Layer 9 of a small transformer language model trained on English Wikipedia (12 layers, counted from 0, width 96).
A neuron's activation on a vector x is GELU(weights . x), where the dot is the dot product.

Input weights of the MLP neurons that the questions are about. A number n stands for (n - 500) times 0.0019.
n0: 460,647,359,386,523,342,491,497,589,454,408,318,433,446,808,522,337,494,604,597,623,614,546,497,494,563,468,339,533,365,462,460,536,500,445,386,440,448,381,475,443,517,480,508,452,472,618,406,576,279,435,333,608,346,457,506,605,475,353,531,455,533,622,650,473,596,559,511,565,620,434,360,444,520,447,280,470,371,458,440,484,484,408,511,482,486,417,381,500,592,488,530,489,511,449,511
n15: 314,622,478,292,622,468,513,281,723,610,610,363,512,500,578,503,376,416,523,567,321,558,370,367,529,418,410,490,484,599,440,510,378,395,262,439,617,404,484,433,623,468,450,542,599,344,617,308,461,487,268,426,574,609,708,526,572,602,562,533,513,567,589,468,305,494,321,604,386,570,564,396,546,405,466,543,624,612,648,583,525,538,470,552,609,634,351,392,435,507,480,317,407,324,580,439
n24: 497,631,508,505,470,436,376,388,599,464,557,375,483,629,622,476,456,470,532,492,444,519,395,671,662,397,392,376,431,540,521,478,559,486,611,468,453,460,526,408,489,612,392,468,522,470,647,505,459,313,600,656,679,625,474,388,498,704,212,410,328,479,451,489,359,576,395,555,537,584,618,597,484,538,599,405,471,460,508,389,608,558,533,546,511,575,405,514,559,456,517,519,547,495,577,584
n52: 471,497,481,417,387,522,644,480,638,528,438,524,597,477,609,590,381,398,542,556,337,532,533,523,522,419,391,325,626,374,372,663,523,523,355,541,606,289,500,369,582,788,359,491,477,436,441,392,400,427,467,691,576,617,425,380,382,526,448,516,401,465,601,685,276,555,468,467,412,537,611,471,356,516,507,260,534,472,468,697,778,333,539,420,503,536,503,367,614,474,525,409,632,556,559,560
n57: 508,511,460,426,667,582,553,577,588,542,580,297,434,466,533,497,442,654,525,568,416,651,336,629,503,518,520,571,489,571,358,531,588,371,594,382,540,492,511,441,438,435,311,467,411,475,571,650,337,358,365,429,511,361,492,451,460,705,294,483,418,427,480,438,367,595,373,455,573,527,538,390,428,461,515,503,346,505,552,500,566,402,588,286,474,497,532,519,484,548,529,492,408,335,466,397
n76: 546,560,500,519,508,429,574,439,525,482,322,315,566,755,503,469,503,431,449,478,484,521,579,500,534,453,497,476,482,563,521,552,363,497,505,598,573,597,673,424,489,534,522,598,576,420,470,502,420,500,579,513,545,508,785,492,626,651,602,389,487,489,495,398,602,565,505,577,469,477,537,471,446,293,390,366,594,382,505,534,561,579,673,601,506,757,597,586,556,484,453,513,520,441,443,503
n84: 521,524,510,369,449,460,472,381,555,682,594,397,417,589,551,743,410,691,544,793,411,493,342,469,540,472,469,473,447,619,464,503,404,588,604,607,408,490,487,424,503,666,466,487,558,567,590,433,621,350,413,453,637,278,520,497,494,544,503,745,403,470,497,381,609,531,365,638,447,556,550,460,480,327,489,586,688,599,460,513,558,381,618,399,394,590,580,422,427,648,530,33,584,422,675,632
n173: 627,613,438,331,593,475,568,559,653,494,374,577,403,432,679,618,333,541,513,565,481,532,539,435,736,449,526,360,531,462,478,481,558,689,326,687,766,503,555,332,369,538,252,415,284,525,464,434,443,387,423,529,547,475,676,532,576,551,500,671,405,453,600,484,381,552,510,471,320,472,522,500,468,414,376,289,350,509,449,559,521,682,389,332,470,437,527,545,427,438,514,487,521,402,676,615
n216: 218,487,582,474,533,555,333,585,655,405,433,586,669,401,480,596,378,595,569,584,413,666,523,446,510,448,439,556,477,377,500,547,422,281,557,461,506,574,700,458,497,351,373,387,463,461,524,486,346,545,454,539,536,380,490,451,461,559,553,566,529,393,533,378,403,598,448,527,609,669,701,447,474,569,358,382,776,622,581,442,347,471,460,454,668,585,169,381,396,349,615,384,619,472,346,603
n229: 482,529,377,483,459,334,521,491,367,411,467,382,598,520,708,402,486,601,431,589,622,589,586,485,440,238,473,534,418,514,371,615,587,274,524,445,438,486,494,311,432,534,394,580,605,370,539,390,448,537,452,434,628,534,458,352,544,613,547,739,408,506,488,582,489,537,610,607,579,587,503,445,295,491,448,380,531,412,531,604,467,531,473,494,642,515,450,471,503,379,621,327,478,391,356,545
n240: 353,408,495,550,316,516,449,277,421,612,471,590,510,515,688,425,342,552,547,599,276,659,444,517,497,454,409,442,462,476,492,646,611,391,335,599,537,568,487,648,658,500,472,451,405,290,421,450,376,325,462,522,492,584,570,418,434,642,508,578,371,448,536,581,581,497,287,489,503,476,615,406,497,539,448,453,535,438,470,538,555,514,472,453,532,474,574,511,495,427,478,541,341,388,525,395
n259: 382,486,492,434,433,511,528,477,764,664,492,419,608,641,453,567,440,429,478,444,481,489,520,564,443,672,494,582,611,592,535,581,626,620,576,735,511,508,656,524,562,335,388,489,483,516,441,445,390,397,457,432,457,459,465,573,540,572,530,453,533,435,692,430,333,580,588,489,385,407,671,555,560,326,468,321,607,597,590,540,531,535,461,576,345,491,401,478,462,475,531,430,482,503,615,430
n328: 481,496,586,545,484,544,566,569,583,559,557,513,625,658,435,411,452,482,577,375,508,448,398,361,532,498,394,427,484,464,543,517,437,551,467,552,506,606,537,447,573,498,384,504,506,466,602,447,567,418,438,544,490,524,492,484,488,586,412,570,532,550,527,619,580,555,443,517,431,520,512,567,374,402,511,425,496,454,536,551,521,578,604,498,521,527,550,525,470,533,596,482,624,412,496,347
n332: 527,476,431,447,473,462,482,571,713,812,566,491,503,500,673,384,452,565,631,549,500,547,357,494,667,467,564,470,380,482,543,445,576,642,509,680,445,532,523,291,607,612,609,430,491,491,366,320,664,591,453,600,565,503,612,459,536,473,503,587,314,424,590,451,640,575,595,619,451,436,521,298,301,482,431,472,509,445,562,491,341,380,354,391,612,537,523,644,379,536,510,500,486,414,567,506
n355: 445,575,379,607,569,529,649,617,482,618,405,431,519,500,461,596,250,266,601,412,357,459,397,549,509,545,457,459,389,468,413,670,435,450,427,515,604,570,598,459,503,538,625,465,548,503,589,582,619,529,439,538,556,658,604,532,452,479,434,494,307,389,660,503,418,513,527,552,352,364,594,494,381,413,466,466,366,550,606,686,503,275,445,512,668,635,491,497,432,649,497,605,486,264,546,363
n367: 417,555,385,457,582,521,716,531,453,552,385,543,378,522,505,693,446,341,465,642,460,664,617,489,428,383,374,476,511,404,426,613,391,435,391,581,724,516,400,458,622,527,539,696,536,519,413,465,571,331,553,516,403,521,516,548,542,424,612,582,489,647,571,662,481,525,419,570,331,629,532,489,388,465,557,423,460,481,597,468,459,564,444,505,597,590,482,396,621,522,519,503,404,542,464,388
n391: 322,482,622,556,365,553,596,492,578,571,488,521,563,681,404,566,570,545,530,528,463,533,575,536,455,346,591,503,530,612,436,564,539,524,445,590,522,512,383,478,591,760,391,448,444,475,617,410,330,477,437,407,430,560,534,438,429,579,515,610,440,448,569,500,418,482,505,664,522,603,595,396,601,363,441,402,463,460,558,490,553,664,386,452,595,476,546,477,538,521,611,535,401,434,495,426
n396: 401,566,491,412,607,351,431,509,579,651,306,404,522,560,506,652,472,456,541,588,358,576,600,319,398,533,439,553,480,422,601,584,562,457,579,444,554,416,480,540,433,398,533,500,491,583,694,357,376,468,429,556,611,488,511,340,619,500,595,476,541,599,673,587,477,521,417,733,425,431,652,473,518,390,478,469,555,407,471,612,677,497,294,465,429,558,351,366,430,231,572,590,528,474,542,330
n398: 500,511,443,400,633,566,645,486,483,565,255,444,505,535,531,587,471,597,486,454,237,583,440,557,533,323,586,583,593,585,541,548,495,587,500,547,484,492,489,522,655,594,283,417,426,553,546,541,576,348,567,461,514,299,535,445,643,463,573,517,450,445,644,429,379,495,514,557,465,541,685,408,562,464,512,452,560,500,439,579,489,525,219,581,567,624,479,353,539,371,510,626,484,495,460,347
n418: 549,511,424,402,628,561,486,515,451,359,362,698,446,502,472,451,572,514,435,546,428,556,540,526,608,516,598,556,442,362,615,520,472,497,344,533,773,585,541,336,460,658,603,478,511,450,636,417,421,511,495,478,517,522,612,528,623,613,503,557,458,483,494,319,619,579,379,543,470,596,703,489,508,348,157,580,549,393,589,497,508,508,428,388,641,442,543,523,486,480,534,564,444,443,362,442
n420: 380,482,524,308,525,320,620,515,555,654,565,724,327,626,482,559,463,628,332,515,608,581,409,464,465,543,361,624,402,265,493,380,467,570,529,634,348,420,500,611,591,546,518,384,511,301,511,429,418,658,474,454,546,521,462,486,473,443,475,522,397,678,651,629,668,635,528,814,441,569,666,276,443,654,335,561,424,451,398,490,687,269,328,535,336,654,575,281,352,635,581,458,544,397,714,618
n445: 443,556,608,402,487,366,716,415,571,607,451,464,539,488,532,577,677,542,527,400,526,613,538,473,537,465,503,376,570,257,464,459,432,478,407,663,330,500,615,583,582,497,543,529,650,296,478,532,500,445,596,537,681,396,356,429,559,503,594,596,555,557,597,420,612,498,426,590,469,526,542,404,643,481,564,598,446,521,463,495,599,414,514,524,392,527,427,398,581,438,537,495,457,561,578,355
n446: 470,611,308,411,614,327,473,429,588,534,497,323,546,490,565,664,381,556,568,661,520,562,412,491,480,461,543,450,646,462,462,554,370,429,366,412,532,535,534,451,664,559,624,632,455,441,695,479,429,400,401,444,585,372,684,518,672,530,622,566,488,386,596,648,453,532,518,610,295,633,562,322,387,539,516,407,439,448,629,486,486,319,613,406,655,521,387,428,497,439,482,573,370,429,446,610
n468: 404,619,537,441,586,377,545,485,639,597,560,488,500,537,391,400,373,465,512,630,569,389,503,467,579,533,294,585,634,439,494,527,424,478,721,556,494,639,577,601,512,445,569,558,464,438,591,477,402,448,467,471,503,436,637,468,710,625,649,378,526,593,688,411,416,545,423,627,422,549,480,485,379,364,506,455,419,457,699,376,362,610,455,512,658,454,567,563,436,425,518,564,576,358,175,402
n501: 514,488,391,372,592,451,483,369,529,464,385,365,601,368,582,557,420,409,437,500,507,523,423,490,558,474,510,428,597,445,438,448,530,427,433,670,554,495,694,438,615,537,407,646,453,495,553,451,439,368,576,321,535,567,448,530,444,465,517,578,407,518,611,425,417,517,463,548,311,514,586,523,538,521,478,460,447,541,426,582,455,514,411,621,476,500,565,401,451,419,467,482,500,396,450,452

Each question shows a token from some text and the vector x that enters the MLP there. A number n stands for (n - 500) times 0.014.

" three": 565,489,532,487,578,581,500,460,484,517,468,489,378,507,588,512,521,483,610,483,491,483,502,469,454,601,406,492,485,478,511,437,412,457,433,516,527,465,459,500,522,514,434,502,518,610,452,524,483,582,529,464,680,463,491,538,512,340,459,543,561,527,467,590,537,191,453,461,428,488,394,468,535,610,568,614,499,503,533,449,572,472,487,442,451,375,473,475,529,474,388,458,446,616,547,483
The most active neuron and its activation: n445, at about 1.8

" the": 504,450,486,456,531,533,547,455,415,465,512,589,526,510,475,409,526,503,457,499,537,433,455,533,458,464,481,510,425,433,455,493,486,507,457,475,571,441,408,453,583,491,554,537,519,523,558,446,557,545,485,516,529,486,464,472,479,479,443,501,491,461,529,557,492,165,517,518,433,504,481,593,519,457,610,538,479,481,544,551,514,560,453,486,518,424,544,478,562,493,280,431,476,598,581,478
The most active neuron and its activation: n367, at about 1.3

",": 486,472,563,435,533,539,527,486,543,463,515,535,439,451,461,418,498,487,500,473,529,511,514,465,509,537,457,560,514,566,461,452,462,527,524,466,510,506,477,502,569,483,540,487,517,439,565,501,503,499,377,513,515,478,590,570,487,498,487,445,510,516,500,552,421,133,498,576,455,523,556,567,500,545,494,437,497,537,446,502,490,505,506,521,476,463,498,493,487,520,272,532,438,465,481,473
Which of these neurons fires most? n15

"In": 510,589,507,464,589,566,496,474,528,490,458,489,463,537,543,586,457,425,494,528,597,455,457,501,528,511,607,535,428,551,548,453,454,614,452,484,465,450,453,528,485,504,449,457,533,557,605,502,473,408,572,462,427,451,471,554,409,507,504,515,483,446,441,548,571,132,499,506,522,420,410,463,564,570,488,550,495,486,456,545,462,508,474,498,411,456,563,480,484,558,362,524,501,479,477,521
The two highest activations, in order: n84, n0

" part": 696,537,486,437,585,496,368,523,447,453,565,501,436,434,539,477,447,485,539,491,596,439,529,520,515,568,487,535,508,483,458,421,511,518,512,480,547,498,407,449,459,538,516,531,409,527,494,580,487,640,585,525,570,456,470,444,478,371,520,446,577,536,491,506,486,168,452,450,476,462,489,420,437,529,527,529,475,490,451,395,499,530,465,523,539,379,499,506,458,457,401,495,451,383,502,449
The two highest activations, in order: n173, n468

"0": 667,469,529,728,414,526,546,468,606,425,480,479,515,454,470,437,597,567,550,400,547,513,510,468,482,511,553,527,538,463,471,449,500,482,414,573,500,501,504,494,532,485,474,530,458,488,509,531,412,494,590,546,513,504,551,552,440,491,504,495,564,472,454,501,490,225,507,556,536,558,494,473,476,519,467,475,577,587,455,467,466,574,521,589,469,566,543,502,499,443,395,636,476,648,458,505
Which of these neurons fires most? n76

"AR": 550,581,559,670,488,473,446,589,588,422,485,526,591,465,453,481,429,571,560,553,513,498,480,448,410,505,479,565,486,464,557,431,498,525,547,505,560,567,375,444,386,543,421,538,471,462,482,465,501,577,535,588,543,514,496,541,480,548,527,521,526,450,481,618,527,184,534,558,527,393,515,558,584,519,521,516,540,587,479,512,486,533,480,383,445,416,440,563,502,455,422,496,477,614,435,519
Which of these neurons fires most? n216

" Championship": 552,517,641,580,568,519,488,457,500,520,421,450,451,470,447,483,519,518,566,497,511,457,567,589,504,558,558,567,529,523,465,455,517,530,499,422,471,563,528,473,384,566,467,551,520,519,614,545,517,564,486,471,595,469,397,484,461,478,493,421,522,565,546,470,412,191,488,435,462,513,547,583,437,511,531,498,552,553,493,450,529,538,484,439,384,474,460,523,486,438,327,450,475,583,496,454
Which of these neurons fires most? n396

" joined": 465,594,497,545,514,468,421,496,530,480,537,441,469,444,485,564,429,463,519,585,543,428,539,486,489,510,505,574,484,525,464,460,531,532,509,452,471,563,463,539,460,595,584,443,434,492,495,505,462,543,431,501,527,446,452,497,454,475,488,483,504,533,535,592,488,149,525,450,410,546,419,556,391,598,536,452,521,486,504,471,453,474,448,497,534,493,527,454,489,505,299,537,523,508,578,506
The two highest activations, in order: n446, n0

" data": 615,539,538,577,484,507,508,434,461,554,531,436,517,379,468,484,437,514,530,506,521,544,539,534,514,610,509,449,632,469,581,536,421,393,479,567,471,458,473,459,466,564,516,523,557,530,511,521,482,456,526,528,574,493,415,496,454,552,446,493,469,499,434,583,546,145,524,449,506,447,503,477,528,511,578,523,424,526,452,425,522,504,533,496,427,436,408,542,503,521,364,491,507,557,451,497
Which of these neurons fires most? n445

" T": 539,589,554,610,601,508,505,425,521,496,438,487,490,533,465,490,480,537,474,410,497,479,541,575,518,539,557,501,484,527,430,407,478,521,478,469,416,469,534,483,419,464,446,457,471,658,514,487,511,523,495,496,592,462,281,575,362,473,472,408,525,452,487,527,383,266,462,475,441,509,521,702,591,494,490,386,533,450,462,405,505,531,485,468,411,488,544,612,501,487,495,561,485,532,565,547
Which of these neurons fires most? n24

"u": 472,376,510,679,504,541,473,565,522,412,527,469,451,445,546,467,494,490,444,526,448,486,567,560,459,586,527,591,503,587,532,529,516,469,454,476,520,482,576,507,533,548,508,486,496,543,476,522,495,562,490,509,544,488,435,504,407,477,482,569,514,532,503,498,376,119,561,472,485,439,445,623,512,398,440,504,516,503,450,475,533,505,446,524,452,502,504,478,494,544,414,576,466,512,499,502
The two highest activations, in order: n355, n259

" Fre": 476,498,469,593,633,420,500,494,474,476,563,581,541,525,400,536,516,458,438,525,587,519,553,533,461,485,565,545,488,664,523,446,503,416,554,492,517,487,470,445,509,511,470,477,514,514,636,537,625,477,479,557,508,435,352,558,387,480,512,428,529,501,470,415,502,257,551,484,477,484,449,624,639,527,424,458,583,509,456,465,591,584,462,649,471,526,476,439,550,501,434,434,427,561,389,456
Which of these neurons fires most? n398

"id": 532,516,417,531,487,463,449,587,526,497,512,536,510,505,588,436,451,459,498,515,514,460,597,457,501,448,448,577,486,514,462,431,574,494,584,407,445,446,509,525,440,476,415,521,524,650,367,577,514,558,474,444,526,484,548,493,455,548,376,486,550,475,478,542,533,291,579,459,458,325,466,700,610,477,564,537,596,585,523,482,468,456,557,515,476,507,523,540,443,429,424,692,515,408,566,553
Which of these neurons fires most? n259

" r": 572,491,488,523,490,537,515,478,409,475,503,494,555,514,522,468,539,540,453,516,536,495,453,468,489,559,450,500,590,414,434,417,494,544,449,497,492,389,498,509,441,497,466,569,547,571,508,514,516,461,433,449,564,589,395,584,302,503,447,481,449,486,488,497,429,253,470,449,523,520,296,598,573,498,456,457,495,529,487,473,554,570,455,487,495,375,501,499,546,512,435,528,461,568,347,553
The most active neuron and its activation: n501, at about 1

"ah": 457,407,523,694,433,547,481,575,616,451,529,441,553,483,449,404,523,508,442,470,445,491,536,491,563,467,588,575,386,563,506,430,398,493,495,445,592,525,534,516,512,446,614,521,405,597,506,517,443,500,490,498,455,503,537,492,408,422,517,594,610,539,523,513,545,217,485,526,511,486,511,603,398,520,425,552,504,518,532,527,502,479,430,608,509,439,556,517,467,453,416,524,416,584,499,518
Which of these neurons fires most? n391

"ill": 578,558,367,608,564,443,480,521,488,484,513,486,504,410,434,500,420,522,440,469,526,504,596,474,431,566,558,402,462,555,450,450,455,493,480,489,604,507,447,479,474,373,540,571,518,545,430,559,644,502,507,449,565,481,508,553,501,547,543,467,557,511,451,517,549,127,599,483,455,505,464,478,517,514,499,461,481,480,498,522,439,528,501,425,550,441,538,524,558,550,426,483,519,549,498,484
Which of these neurons fires most? n367

"ak": 438,428,533,705,508,477,540,501,558,485,527,519,555,533,398,434,454,496,499,472,426,508,531,464,487,498,528,559,347,460,410,367,466,479,472,517,474,488,435,503,489,470,530,430,455,604,549,510,561,522,472,570,487,506,560,497,428,504,472,558,618,554,430,573,483,233,467,474,395,494,429,738,395,502,445,515,498,548,522,470,467,489,522,597,551,420,510,431,548,440,537,575,499,538,510,460
Which of these neurons fires most? n328

" group": 616,512,525,619,508,484,559,561,506,557,442,514,464,446,514,443,427,471,669,491,457,457,493,445,502,556,477,575,521,477,527,497,438,490,483,527,415,537,514,459,490,598,439,577,541,531,518,537,601,458,534,579,622,500,416,486,512,513,499,470,541,540,458,540,572,207,548,493,552,447,448,500,439,615,588,615,519,532,521,459,501,476,500,493,505,364,520,509,491,488,333,502,443,575,426,469
The most active neuron and its activation: n445, at about 0.93

" team": 570,510,587,572,580,558,443,544,504,517,499,526,489,446,452,464,465,549,575,546,523,460,488,472,493,540,569,612,471,465,504,473,511,494,522,531,507,589,480,442,482,570,482,561,493,486,550,517,485,527,522,433,645,493,447,476,449,509,503,408,579,543,632,418,504,169,530,507,502,448,493,398,399,568,556,585,528,448,521,514,479,509,439,489,455,408,487,521,471,512,325,509,454,567,425,473
Which of these neurons fires most? n468

"ow": 441,432,511,567,621,492,465,452,561,458,602,555,519,498,475,476,503,486,493,518,496,563,468,448,482,510,546,572,456,465,483,403,491,380,408,498,518,543,514,555,443,447,594,538,548,485,424,500,525,482,476,630,529,458,580,473,486,496,470,648,468,472,422,466,525,148,418,522,478,465,428,566,402,608,468,507,510,487,520,491,458,613,593,463,553,316,540,477,520,485,483,587,574,609,461,541
Which of these neurons fires most? n240

"{": 647,528,525,707,408,552,561,384,447,496,412,492,418,583,393,513,557,509,553,505,479,360,406,617,550,503,563,510,554,526,514,521,557,467,524,438,500,550,523,518,524,494,620,518,533,443,469,445,478,521,437,524,487,527,517,516,502,329,645,481,457,468,448,425,527,270,495,547,587,473,483,581,565,481,525,451,502,495,448,602,484,494,577,586,444,466,502,498,521,493,463,542,530,672,440,536
Which of these neurons fires most? n76

"_{": 644,460,572,660,465,569,556,581,453,444,528,463,461,491,446,481,566,394,542,457,516,420,395,555,473,569,459,429,529,419,512,525,603,414,436,502,518,442,352,460,548,444,506,563,532,467,413,462,477,442,526,524,408,476,521,488,522,349,514,510,578,529,354,611,514,265,534,438,481,492,406,628,439,508,531,526,513,517,461,532,385,494,559,569,535,351,503,430,497,538,484,479,511,663,468,446
The most active neuron and its activation: n367, at about 1.4

"ula": 582,600,579,623,491,492,546,540,552,484,557,449,568,377,492,463,463,511,588,546,503,490,430,551,540,559,487,452,520,462,510,515,503,450,489,505,502,528,555,462,517,449,403,545,475,473,549,565,459,576,504,555,490,574,520,505,454,565,457,486,538,518,545,484,543,163,571,457,480,465,429,547,619,506,523,548,493,566,514,506,521,471,547,464,413,431,463,533,499,431,326,535,464,506,450,537
Which three neurons fire most, strongest first? n57, n445, n501

" National": 540,497,537,489,492,584,454,555,516,472,459,498,495,422,502,493,436,492,538,483,542,394,618,439,502,539,643,521,545,416,537,466,496,514,517,514,515,509,497,391,497,545,455,497,457,551,589,502,583,519,525,500,569,499,395,426,431,473,411,458,526,469,371,514,438,178,549,460,465,525,533,619,531,494,531,447,501,591,427,507,549,492,422,541,422,488,533,430,535,512,329,490,516,537,523,476
Which of these neurons fires most? n52

" le": 512,525,531,528,566,501,522,581,418,403,529,519,533,477,419,553,507,440,431,514,518,457,440,457,452,515,584,611,494,567,477,533,470,356,520,472,530,524,550,479,500,416,422,524,399,520,571,522,578,525,483,418,545,530,483,524,371,410,445,567,592,469,556,412,491,237,509,489,444,505,281,563,448,555,487,530,498,455,406,561,511,460,615,526,637,455,572,468,572,478,419,514,415,524,525,475
Which three neurons fire most, strongest first? n355, n501, n57

" M": 624,574,497,612,506,479,489,406,612,442,419,480,467,551,447,489,541,550,484,481,588,527,603,436,511,500,493,458,441,465,510,472,423,446,495,517,536,514,465,553,522,442,438,575,511,461,442,445,522,519,537,503,475,464,461,625,300,459,542,542,519,497,437,514,485,236,499,416,520,525,384,608,542,468,446,432,526,472,544,430,598,463,537,533,483,431,588,527,498,561,477,557,465,516,502,535
The two highest activations, in order: n76, n367

" to": 425,524,465,402,534,463,480,489,502,528,544,503,437,470,456,530,543,457,474,515,505,461,504,499,444,492,476,562,395,486,470,437,512,511,525,454,512,528,510,535,528,558,503,505,502,489,576,507,458,541,493,463,503,495,493,589,494,518,482,426,508,509,613,587,512,161,552,586,469,481,542,549,506,570,546,551,479,503,475,505,491,510,506,450,517,400,600,496,452,530,270,516,451,574,522,529
The two highest activations, in order: n420, n446

" co": 599,581,424,504,544,527,533,530,527,518,470,497,470,504,534,459,470,517,552,517,536,476,447,521,452,473,534,595,620,598,440,571,540,421,535,545,476,532,518,609,468,497,485,494,532,580,591,500,599,529,574,549,593,491,470,530,410,442,451,372,425,509,515,507,540,136,497,470,597,430,373,554,545,513,495,462,498,555,449,455,464,470,525,579,457,463,471,540,510,469,439,487,403,507,536,575
Which of these neurons fires most? n24

" 1989": 571,567,602,502,535,412,412,529,534,477,454,551,506,376,493,447,498,485,582,539,511,563,492,462,486,580,468,560,524,547,557,470,501,515,519,531,537,579,453,586,504,489,572,580,476,568,610,493,498,554,505,581,550,509,518,543,531,419,466,545,521,492,565,486,514,118,521,595,529,431,537,484,465,470,497,549,554,492,554,490,442,508,486,562,518,514,477,550,495,456,367,556,473,601,532,529
The most active neuron and its activation: n396, at about 2.2

"án": 486,421,525,642,470,493,427,529,540,378,503,456,534,447,539,439,409,443,482,538,538,434,451,441,501,447,470,640,424,468,563,531,484,410,573,496,562,436,543,444,580,381,519,445,413,441,468,555,417,545,468,489,300,487,463,539,455,469,508,498,579,556,522,501,497,225,545,405,424,446,491,568,556,563,410,511,508,539,446,496,446,531,493,538,496,547,507,494,520,464,379,524,467,521,467,486
Which of these neurons fires most? n216

" \\": 611,608,536,656,403,587,531,422,511,409,450,508,521,570,501,422,554,548,498,423,594,417,468,569,501,535,530,509,558,656,504,418,569,478,495,536,492,516,568,527,467,466,561,500,565,461,550,501,462,534,530,432,361,452,471,542,409,414,569,461,456,521,437,428,540,232,489,505,472,393,455,543,508,487,603,485,528,572,532,565,481,559,580,567,494,486,533,414,506,479,516,520,509,643,385,496
Which of these neurons fires most? n76

" International": 489,452,587,557,456,518,485,524,587,427,524,473,477,475,470,474,472,533,545,523,514,444,609,490,446,513,592,542,533,536,526,525,546,479,527,472,542,482,493,459,464,566,417,500,503,516,523,473,497,557,491,515,510,442,419,484,439,508,442,437,487,474,471,466,498,143,517,373,520,469,505,606,470,509,454,455,553,574,448,494,506,492,406,502,394,484,502,392,533,451,318,429,441,521,515,499
The most active neuron and its activation: n259, at about 0.7

" F": 618,541,462,628,589,530,507,430,627,412,483,474,488,505,492,429,541,420,503,568,581,547,541,499,546,501,545,569,515,443,505,472,464,400,480,391,592,510,484,513,518,559,578,523,495,469,476,443,516,416,538,521,520,494,504,539,303,508,516,604,431,484,396,516,554,339,566,480,425,484,440,645,487,574,514,402,493,563,498,442,520,471,548,499,464,429,593,614,466,535,430,433,449,564,517,506
The two highest activations, in order: n367, n501

" histor": 580,469,534,432,474,508,407,499,493,538,601,596,563,445,506,449,390,484,409,504,519,366,510,513,489,538,513,405,573,472,534,459,473,462,507,482,484,509,497,500,527,471,525,560,516,580,523,509,626,515,469,460,524,501,473,502,412,400,423,393,483,514,444,504,518,130,574,492,508,490,511,453,512,442,415,453,411,434,368,467,521,471,476,552,449,412,506,511,475,480,450,525,494,579,465,504
The most active neuron and its activation: n501, at about 0.32

"58": 536,483,590,487,518,416,459,509,493,452,443,417,507,429,449,473,478,471,490,485,532,494,477,487,459,571,549,547,494,502,512,419,467,584,499,500,534,488,430,513,536,440,459,500,567,706,522,525,559,449,533,536,470,487,392,590,501,476,457,541,483,420,430,588,555,122,604,555,492,494,491,428,554,505,420,477,525,466,520,488,469,471,454,475,450,419,454,443,513,543,392,591,507,580,575,521
The most active neuron and its activation: n0, at about 0.84

" 1": 529,596,518,630,522,508,473,526,534,477,462,435,422,398,483,486,499,495,628,448,534,496,508,536,536,581,507,453,558,439,402,521,456,538,463,513,491,532,502,453,468,541,498,497,526,463,469,560,456,435,530,551,600,484,421,570,501,451,467,416,476,515,513,564,545,190,434,549,478,481,462,650,602,557,526,560,583,528,474,461,479,515,515,505,443,478,462,551,557,477,350,549,454,643,460,474
The most active neuron and its activation: n445, at about 2.2

" ended": 575,613,493,549,563,456,408,564,435,529,559,560,493,364,443,524,475,495,494,553,551,445,483,521,432,538,531,579,421,605,485,434,482,505,468,486,566,550,432,530,526,547,498,479,481,552,446,516,377,548,540,448,535,437,516,483,440,459,409,525,395,580,503,488,512,228,568,500,403,436,479,410,430,569,462,445,534,455,524,431,493,542,449,435,497,482,540,566,522,561,324,505,466,507,417,507
The most active neuron and its activation: n332, at about 0.75

" received": 632,558,413,498,491,458,536,527,467,514,508,474,435,385,490,492,467,547,591,599,458,460,487,520,556,522,488,501,541,469,516,483,535,460,558,453,494,422,412,486,425,542,523,490,544,469,419,511,471,484,493,523,559,437,490,554,472,465,488,492,526,551,548,570,524,117,518,453,470,480,456,445,505,491,484,460,504,519,492,456,475,509,470,532,477,398,559,539,564,511,335,494,595,434,438,523
Which of these neurons fires most? n0

" f": 538,509,469,528,573,474,514,519,518,421,460,535,580,471,533,514,529,456,403,583,675,457,471,466,483,521,571,693,480,588,500,448,550,344,534,436,490,541,554,608,517,495,526,443,487,459,428,489,557,482,424,511,475,512,532,586,374,574,482,492,477,447,397,537,456,322,515,546,402,482,431,652,413,626,481,451,529,500,581,410,539,484,439,576,466,638,492,521,454,422,419,419,487,629,489,500
Which of these neurons fires most? n229